Layer 9 of a small transformer language model trained on English Wikipedia (15 layers, counted from 0, width 128). Numbers have three digits each and are written without spaces.
In attention head 3, each number of a token's query is one row of weights dot the token's vector x. The head spreads its attention over the tokens so far by the softmax of query dot key.

Query weights of the head. A number n stands for (n - 500) times 0.0014.
q0: 424387514446529565481442568486590504384574637563525490447507503535476541572439473552575522493472523468443577575422501372502496513480514430551468501560325601586468599515602392569413484482459508579597526466487421568503580609405542438517566548471437405599457544405570512486502510546486583493637464447459353597598422543426630511489592556518541536403538537512615417386505482550536541427354
q1: 549409434521408524444495464488498470449454556522474557528521549524486610486539573614465519549526586470444435361626526597505489633503539386464477459574559559372577492539505621469535366496467477507460503540599485464461340510454420600592529499459618429529471471624566501513364521502471502508487564543384605433530526489449477526528486500450479469510479444549617482522375534469527439508570
q2: 577432436408393405444470573455470416638472362477458589455420493472423645486506551444385494461619609469554603458497468499673478636509573441431548405527514589448548433664539501385519395552494429501447463482562459463425522543525459452525451442617624472568484411569482453400529560471539594514450563478385683507457500674384445592521457436520375428503507405446673591521483517548677565455535
q3: 527461495493577542435662477485504518603506557414577567455457512524501524400509534602487571506505498478597488457542487510529461615543445510462415488508576595482586398480580336510482542525451517506395523502560477410507443529549454554537538540554519369485539480479516458483562543422633480524523410411422463444612492465484603487471427511533476489541535472482551551512429414519547518397439
q4: 575595525497432323762564520487523384513501641524452445447472460438664417473763620422579532457592439629671444556570415505570414542423561402569415388462409388613885526482393502440583427539413531403318436573671633561373299494458447615493447603338430610417451404515474262656686483498522536607331543493695372442578454411563417489550483673504452602391500550432417652347462452513340500348574
q5: 574470471597621694299478572496544552576398325446527463526437620706461653464356490436453546457328449360383663361529551596603551514635613566511518404392642667429296431591681415581465448471644354591587656406322392382545582673574515490566535370710558280612538491549469784355294436438670541546516407490385613479418456619425486537439513360376453443643411307621524452556446530384709489507538
q6: 614444628631643404507657628490554427491549578402485502389584780532610655336360447509497550388495462614499514424522518515578490601571574376552520459447384464454692375639538442474390452577489426597537538440675409481353383396500350492572486421609392613421587410619495396534556488495429386592468425655422513403529563552602467393430544461385240478475364479548373586431426381580461581411537
q7: 275542443413527503643466698338496547502740396246358590430590606210643501327586538769575469712483586484625535482461518807563356545675253491687374552563472400579642456471336516432428406550494440601738613673463285575562512589459431386411467318589369432601545382531221403434561618428394622482567509454611513513629494528488555335529481367394561375590475549550433730451456516653395549621457
q8: 805642556462459531592498052625593492416329582677241493620621475563609472502468637362434742520562436541259308573612333504508386558477622538803495324222466512688615523760526697473615470466324604721573350622753583276620554538333628608468516430439584438316434507578568316614587385385248275447649498565503610396428402574385444455653481601513416529479508271488497433551540416522318700179428
q9: 093667527298395562345433322668627468527576460647520482586419685446655462452625549697611556473476648221632652578531397332518436490686459552567421569470394608579695514532568504664602463421458350311434643291606290555559638545744467469602695564821543611632634423650625372366431413627460620420584216610481425394450325417305280535374519414375402387383467388501640561496592579532615462522522
q10: 824377606516418265604496448521552582383304600536489277414522461424468460655748441534469540390381542321571673540575434719518495264575594697472686397529595513472659523511370361218600673511465532430559712640296544703448501683353418537333296662313478554479460674640669509470455454559599818529338558562592504378543584223355565778741394382488602554561496219441515634399600349425214243283477
q11: 372496471358492616412378524674511534484424462519521426354469591532495626512316399474586608558338472405629655744330354448536548421488554359427543473610349402483529495525752370548459535532469609585296430492430470356540447600569469534499743362504376331504587545697511542374679490367579601741560462564554233529341511570403812497558326266301641701508338641722579571539321557616587414696215
q12: 515448547429565398579512517544632471529386526429446527508465432495666445557361453414478518450536455477477669473511510549438590522468413427381521487439476531585480432564461561579461476466619483565515490462406545523498513348460598381533414492471459535483518447468450607467517424558521499530490446462559342534555476507551539495534531514532412531477485500503358572540547449526476545575478
q13: 530575487525462544566517527531461546446597543495466505517453552483470558430450430496603492498455533429508437459433523488471459398486439511421442501491423602476415494576527586481527462529482478446577482459495473560490567503575506443588466444554438553517539561468496530454513504461529445483498466522456445488551527426529590445555394435555512499559515507509581581446385638553546545515472
q14: 494456489495591381575500499373519632449577496590526437392562460480433513536398469378525362451458531497491521562437465506467468397419472646459526580568482638534557521367481581512504672552505542511489483423392439496439582508493626505525538463513435556388541585397578532654482574426411427419527604479508390550536510471606449526507563554585526493495580673497508514475371530532444423579446
q15: 503477467477483577462466556596511658460502386614481499469477476643523542526445483368523409553380488543427610405537521458413554368579560586424553368514498659467289545564492555568536472403496513508489462446341471498508764555483509482526523549461501451437598665491505606476409512606481627465531453425430410489365417399536436501643503371456457525503423422616617532428405556478709468469467
q16: 435367411511505481553608492471588589445627455433495419394425470443617650604531525345391547550604474390558294574502430576478431487536590478519413486367606370600654595553458367503500554490508545623378342455531596490539376432592470601559553659489510478515540558757531300473621530371416510499498536505598391448503422533469537535451540535654458668445515498485519567525434516448504570381610
q17: 413614563373559554413480563658472523443519427571477364585552510469381344531509636497645288555413430639466692482392522545480486409510520639583622489459344566485370598257622554567484637453603626512522705472412480272461772391563466447473511451333438548357448611357390560604547604612648596507587535412345296505446495472419550443620480398554384467420479566576629476396427602492466524498451
q18: 435572431501626482300543464429441539548693357392584304729504369486425477722492414485487506342435421383398293390458524515461499526380595579545520300414539543705410488438518648374595672593587450482604266496508593434617568408483493598380596468385391570545455554336415666422367716838664404673598489345536505397605554697504554401512581654608568533569480516463622390571384457302440555407606
q19: 801341594410572532240484648532490481662579632615574455454462588556610430489428480553522472623549557532404599314406640354508562537600576317551618723512460254522484570647455471433502448378396457591364698351380322445465253310555546488487317341374369464367376512481411655494503641314557484691583552706374582528643402506416436466488533569620397639289410803511516627522525354537362501539486
q20: 355493581375338526416571614453256340550580507351662582371490529585396272439631639357521538547654546420738486433567667625279512571487425442507496505293490243673449609604537378539439458544464539378567598399561495396549512552572420508484461538401455485606635470640407561546516531471437542424546480535548293444565382483763545345350615310531568595322450683580415670406414572471740594452548
q21: 711327427560587451450487416345431303671463725413509741629453527654417271555580742456556419362627547475448381565216781399328414478573550504527435707624569549515296668378485388479520596519328456521300513501632516328458648443658438537425363382433698867590379309325335617500558475312598539411611603627627294640612274617500507505404529330497513617600581479719428437407419361397633435738472
q22: 308443572489518541692494398687577701568300477460648531626423475511786634502479327581596462570590615344379593636535624623535387305422484703354107718439615387443620450394373425456631664445520582601497435663300585510692610586592493575399512989456663505620254504466247370593588570657331241612414482192455307744381626389309584670603579547483609296365372495594585527512499465398380459467412
q23: 492778484635616544590539424525592416527446270490559457518492581500389494360356475595592390504272530418521531518528570710340319414592689388632550476502465561733550341613671559397489551329646503493740248483774562425616452464633490634660491508581505254231594605615606383421477429562480587603553415667319512448488317486222393429366469474450529548488461471554315299746611477613402547528316
q24: 666518865463551569508311479376413573732568361406281461548433611685429470608433298445402503475528389662443448541667351469601494340389396546534493477463617450679408306491498291514386390469608586579653770374265457703512584464468577541398464368405355356385570627659466771484495299431448357753616416321433556515292617568499572560520565498498547452594494628469633504654541461575564656558539
q25: 819572608765418420512508500628735356543627727390566521447247424648397411463407510406627349598414741581535489490516410670421357570587670222669427621267474479346577405254425366487679357366568538649714642609400405704492565323370416597554337554507436434331428545436453477613613656364609542791417331452482343632564519490420382456457516620533611296597531423449445569455616363451284446648556
q26: 557460417570670708342423487579287319471364396381536457385624434344645448472530255330621555468350274563447442813647481670486481423407536648647507692234482489695318732667682540457410584489455345479443412438560568282326660380612615546432630477245416584350302641575555581532565588307326483385562633466535420643285434630748511678747437606615327447384420427254703476640592466475492686331544
q27: 788455511201492437621370362528303589651519215368512277610528625317424449393494704512470433310466517532504542611466453531785405335494573595552562476393573636540580512376409570433699278745608489330470557552733538716635529583472510387348435548461513474753313399614567651428136109546512364558532256378613501486367629541547608719579709541322412515396493608475484544570435543490617468584519
q28: 413511477480468377669352400477493453497422259386445377629743565429433411278403442743381441778698496793619419555594613415485394530473586639428461462643560605634568560593708616375390543630634516571361470515431281783404589446611535762513482676463361644500552537680494721461497555434371320427395343560467429631504488496219400618598347589438476598475666456644620467578430199359517460433544
q29: 568389499705422415430642716577460587425532539485208601387383499735404558454481393573520287585377779561470594416305604513530240372684563336638501387530518523394521436643384363541557352330270589480382660511358509563253389510542560558580543595562545278287384511621576472303635406348659795618640676540427466477398416431602487473535465386658328531482520465616513550503579504452660657534302
q30: 450463563356510308553379419482489476614582505414424569630510458604488560361522570608560239421460622714544577562485338554547418575510641290533789314640275639515627353537468621407565430524364538421515737328393508619535749485588492365602450558540555529489443358408722498364564424580522216706680340353664286533518405475314601634456400704403459523590913552511625427347378419513369641445419
q31: 512486321532453525586531615363539449437666398418534400375517510407423512503492409599453586422562586438540392463561612414738211687555456489359342405511721620602359709568593472489594497488645541512414458561899390460581482540592473527411590401525600556625400653291653503463279448241525576387235634291597563404204721720421563577470638675312385414544567576478552613637209350552601436350522

Each question shows a short text with each token's key, already scaled and adjusted for position as the last token sees it. A number n stands for (n - 500) times 0.0023.

Then comes the last token's vector x. A number n stands for (n - 500) times 0.0088.

0 "ts": 442520515577518837161609743407465509456533479484649464547536475532428394479742562544594489556515
1 " (": 527500525548530889191610668445438438467513498501587562591534495575433337581689575608594502533490
2 "born": 605463475581471881373647577569410557515617640703733387754551639561457433699594419693643576631556
3 " ": 530400443491457743265579681519429550670491542618477629827483460625490409675614501611574555486583
4 "194": 382433444595335681216601443674394628591474597637535461835615633614593398573687418629569483515657
x: 440426305436557553495573552469542544632734318527407277565391418481572609407348500560456556496563509695492433237509356378488510402617477564408474560473622594498667461363399396621499491496438409654585419436446292515685332595511610509570605375470375424655543415730503572555341631274517490439576525504652508603469542580475441567477372509550527551343808552451391523559558605483631520535471
To which token does the last token give the most attention? 2 "born"

0 "190": 483550585588472853135586732544471522410549533511648453564632529546477442471814422574570426508595
1 "0": 613491577591479808146533718403469442467545497529634522584540473589456462535697493577614437471497
2 ".": 523495525590494826092618689457454446521509530459667452561542520463405448550747536593619406516472
3 " Pat": 540451448515487688221510819523495539554522646761596389715386553512567516650651490448571528602514
4 "it": 445379483574387692120575778519583503589467567689511377726381474534575609568616450408652556523425
x: 422423318418479523617516475551532419613590345528338316399384389562630657412429556383561455569419552708523521335645343409307523450606459556550386681549496488393508564437571490576534463271445400419601543646367457513624385479526557387494654450291531433480593585605339568479425602381527357371695576421552448670636626528515329580612332473634616596620591408609408482568604572502460619550608
To which token does the last token give the most attention? 2 "."

0 "born": 491518508571531868205622742514425546437535508519673427568626510501405432570759529565596514558524
1 " ": 661460515489455767254559695545411514388573554579471589741480461617477369621677486587554618465566
2 "195": 651448480595323678276580477678386551580537577653559419772643570611650378572767400592544516549652
3 "5": 464410531499443634244436607417392416686513501615672512685547444547479387647588493661573479478479
4 "),": 537455396626463879208576844436374479513515487647685481590450509461412351633744620550672391555398
x: 621432456527534614536437572510599406585607489453396383466467409553480644626329444538498677552389517651553476437592327412234506400543474527496450536300706547430556484412619486577484417506498451478554493653405361540487461500407607456522425564401419468431618531797558591493441473126526482507595374420619597577379515433439410594628364517457482511625594555534472456502609556586580500519533
Which token does the last token look at most, and with what share of its attention? 4 "),", with about 80%

0 " business": 448504528549522818180607736505487465436578532518685437596518591582411401590705523648513471633479
1 "es": 510394471524482789248620732458520501436577575539697555693491581594528339593569503647499411561449
2 " like": 514458409574483775182587792423509421464535568591734516688471506492443396596655594483598409525470
3 " s": 476371533492553727230489722477464575541490534611634554662429504591508534668558617457596375516497
4 "elling": 555404370595460813169543751433579466599435532662705474750486555565488546723539529476515414507438
x: 765353357482527535537445535413561501683583520595456364428371504454544663469464538462476539516550569690421535434521417394316613401647566525589521544408603598550635488378392468475437437442473350537627453595389482505610490570443556410625493360353444405524507459664305536401412545231574415508575524428556537564408576601434443570578373558520538504614694432477402467562634536530486638397407
Which two tokens does the last token look at most, in order? 0 " business", 2 " like"

0 "-": 465530509608471857104606708446462485478499499427656415569580492540372410509775540529637457554489
1 " La": 570447517509502659199616709377477561427607561693590456679530519573475550455550583396538555442321
2 "ura": 566469576568435740234526686451490485499581490664610423766657551530369492492656646303515621499404
3 " R": 483463579501429718258467711384354474593434556582631459657564532608597385467630591384455447432441
4 "ick": 454438557508407703176447683417502470605522603625546416728677487536503494491589553412436600532400
x: 526377319433575559295429638496589541540594446598485369544367373514577547520483542568521667587549414618562398366626495307327564413597479616558584586400609506374507580478314523597500374387494435502433474594415307489529548480468534425556734471510411362547576327523341474507455587255470392359636523381597487618577534480665559577566305620462627497398502548512350521551648589460589660474606
Which token does the last token look at most, and with what share of its attention? 3 " R", with about 50%

0 " leg": 474499459544540784179604693508507502379522461516595474522537564544475362509655557591582447583459
1 "it": 600464430501437639234606732513651454375550547612598500668505548605519446520495386530512451646382
2 "imate": 515498466569495861154639782426502515503524470490661540546541532494389483569672558523561446530487
3 " c": 484387531472471685236583706507383601456454520527576544675482575560424450495585435497430369464411
4 "orn": 419420522469469711209660605598486466515487580605569571671447560647444610598644527451447485571379
x: 525538385420656594537334466479597541442732465367419330547557422399435556360469566477586644648417453696597411422668417361262640534611609527502566585384615500448556551423370569519603252493546473491625318642365303532584550485531592400590542280493458465620564529568283567317443496324550426335660466448600557462537442547569466519567351489559590533594565517372405663466547476507452575500613
Which token does the last token look at most, and with what share of its attention? 2 "imate", with about 70%

0 " music": 447510542582494835154584772479498540459568509471646488606521581589433408553697537576515503569508
1 "ian": 482465489543503838176570819422486553480535497500665515600484579480443466618721580565579504545487
2 " and": 568402418587516785250540785521509443419555639590707556708427530476417376585687527547627445521399
3 " record": 562383506608496777238499767537550514577509579572664561719431636591473473653539538583563388492500
4 " producer": 517416500543471794207500825506524497565482522532653587655457581478453448593637562657574451483501
x: 665531420485481538485398483418573487611631547420503409536383410523545629552340445484476749496380568694455512381560415309363687382618518533577523647431774417404565563356566505490523458448464471562561505475324389522664415537418611401617441462323384364552551419709476600420285504274486443384610490425623581631499546510517437454578395525468513545642574521407448539574614519404537595401603
To which token does the last token give the most attention? 1 "ian"

0 "atory": 463527501589501812159632747424520500482514488495654511542574530493360446496726585563588467514507
1 ".\n\n": 487511529577487851083640676394402449461514509454656371554571501450357380542718599569647415538471
2 "He": 488427505663435787329598741432608564462500601557666520684568541360372467692871432525676616612266
3 " was": 577341443633437815261495807458550469505471671627690400774541680448413431611615456452718430538363
4 " very": 506294368509418746337606671493589511635438702718746442778583711542487536647483455444609340547448
x: 651335353496500516468479517414488455611718515649565293497464249503418640633456534594583558448585498688544568350550395476234433459567428469452458570462758562461578515373429392615474377359468471491644496549479515470617606511532678478442572594374403381343587511594428529547436494346549422440790411341646567436439515426418498411497461459454541557551769432597282616512616489508551539520559
To which token does the last token give the most attention? 2 "He"

0 "),": 456520493636521870153595789442425469500521538503668463590500523467410361541758584522659412521445
1 " American": 550483465621437896324644784510474520507592562618708518749480577411496548709716673537633403460470
2 " liter": 601415595598379775290670687526524502479584625557635508662448531495457451621655620655479478466498
3 "ary": 554349468571393806293621756567644483528549637590690553648401557434447565655655546651530478444353
4 " fig": 444367567481457715239631683514518521595434645598680556625400543537422480619573541616407470513476
x: 547463258350515514550474387437566508674561544481459462630404359458494558557457532507624609576410419660577538426602357280254577305604419508502582640486760537471584520455529550643540410402417498500613464469294516447707447444372559368673538447404454488618631401619474595504413431244580481402712471325533516567406535471528484422604459516471587536604573420426352624574671602408486584478551
Which two tokens does the last token look at most, in order? 0 "),", 3 "ary"

0 "od": 484544489542495801164600722420466538455495458516565525542569497497432390482717556472577527519504
1 "ar": 524541480534512768143624774400457522471506478472562522545564474475431363473748550492605532550457
2 "o": 509481499517511791145523765355461506464503480463577566588557505512469346441697582514525514512474
3 " was": 584403480590486823176573774441463410512457593511660461647538595518374365533666529484665393567455
4 " not": 508393404563444764247575710472565418611371665670702522727469634569546494629565488489676390527534
x: 673418410550475455566452598397523463555720571515533240582432234507425558549493541513447599391498569634539525393509368481243568470636437446538424584391749531500557511411595405645471428363378415562512556562426546529737529532482593394539431430402442442481643485669362546566539525237610389507738452330659555469360585503496436557480336461577552574535638451564398555472608469451470465488531
To which token does the last token give the most attention? 3 " was"

0 "ement": 439514488574514799132633725443482500463504497455631477512552520526400393474685571552601465550517
1 " with": 478496491573535835148624756439485435477523532501684478565551496481380402541674573497632431518457
2 " Joseph": 525437518628459759141568766360513481466565579618658437759522561455497552592666660550622469473425
3 " L": 515426460463488694273480753368411525577463597632579498700502553490660387478581659455582408447460
4 "on": 536442469475491656160539767568541376615498644653529401651563505403608438447608529405519565493506
x: 539412320416487592510301592495632557514645456581507348375323288411623593598374546480510582505556496765527537412608369322415682614683517580461533601481549557522569485533492495610421506472513487471427557640404351521600589393486579420492585454409432403495548365553308515410330592378465372402713563401675508589450441476601331558552278569621611535435549552305537546535657614390567515327550
To which token does the last token give the most attention? 1 " with"

0 " the": 477547470566517867228678737419481489481526522511686497548549469478372441560703597534640430578493
1 " town": 573465535705406728223571616483551425440593542586689467778481582630384461667596535515494466525401
2 ".\n\n": 522496510579469862088655661383400435467522526467658365560567512458352374563724570577649411549458
3 "Ar": 498440531551476757221603644546508616546541651593635437758492547536498493577740509511727466540273
4 "c": 549339462585349704239490689490352471575399633618596399789440581563427488549571492516602513531447
x: 451455410341411634500486533427609424653784358492416511527401398627598510560391553619594558589412493682556506477521357355225544510523649572548596648396681546507528502561466455649556479417466464456473380535250351511549417673574573487491611539295396464503487474481378523456483626367496466322659341509540498547366417548522206628613575526559517500763626463435390508465579488449543564426599
Which token does the last token look at most, and with what share of its attention? 2 ".\n\n", with about 40%

0 " G": 501503562552526823121596732413414528475511508465606456554561460512416447470694577519619411503527
1 "ord": 544480555555481687167501731456649375475568575608582449778486491472429562513625576431509561525389
2 "on": 547443558532443704189501757443536475476551551563524488751578524453559384508626592457520571415418
3 " R": 478466533491445679252460758432392489614442559574598527681534490528711335472600553429529400393464
4 "ick": 440426533528423675172393722419525421627513601634550468736628452522556468494558570466487537529458
x: 552385328426545528293391615469613541558606426600492316564381403518525539520467519596523673573531438630583421353637547278314559430597513639539592610401603527381475549459312503588509360411494444493417482608401327531559558477454520467508700483501414356565571317506381506539452586295463367363567498345613494643566549472663537605604299624496629491425495533516349508560637566408560654466626
Which token does the last token look at most, and with what share of its attention? 3 " R", with about 50%

0 "==\n": 467528533606498885086644689415437466489507511442676377583580474441378387557732567596654405521481
1 "-": 459507483658464870118578648439477499501515552494806365662583529445456459594749461518648410580406
2 " Har": 575512517602464742139489703473508512503571668621631318762587531512517512522735546385624537565390
3 "ry": 525416599602424788199439759381488509565520567648553415772610530526477579529598696373567586457316
4 " R": 432510560542433749219481766353370506545447570598627405704605488537639409433632578346522523408453
x: 524483335434501535437428632443585553509580514549454365485452393517642640640478465508534624519398498691491427370733430346243505419566451564528592658393685585418475489440514455654633414342457377540439462487342408456537407578549594358521646556317492503384465312615482514542484518313446537475535515423566565519463544583748451518462295594620561466362680474444465477600621654506525561423480
Which token does the last token look at most, and with what share of its attention? 4 " R", with about 50%

0 " from": 468521494589547820152658736451453474485532533490697452590557477509383372519673572565644431540507
1 " the": 519514422542502835271684698410488495467569551582727532629552467512381466601653564534658407592496
2 " Jul": 639429585508541672112566518433528525519570571646565411747443543585521509522621545517606473547545
3 "ian": 519451486475467695278587652449498539536554561623583484747590478473411500516711642446617535529482
4 " cal": 433411495479547653201553558549406472589461567630567469722509568562366350489603566477472458459494
x: 491432407372492458489598433392585497606695469439407448479494516433629575577351649479441635632441483803573468549581406324318510422673534410468583617338735717553566449355535510580451476395445392535569429514352493424661443576417614308510435456407579439462480621605489417583266463366506528323599325428591540419480453522607438439590355556623524559499625603453304423493566706409600667585591
Which token does the last token look at most, and with what share of its attention? 0 " from", with about 50%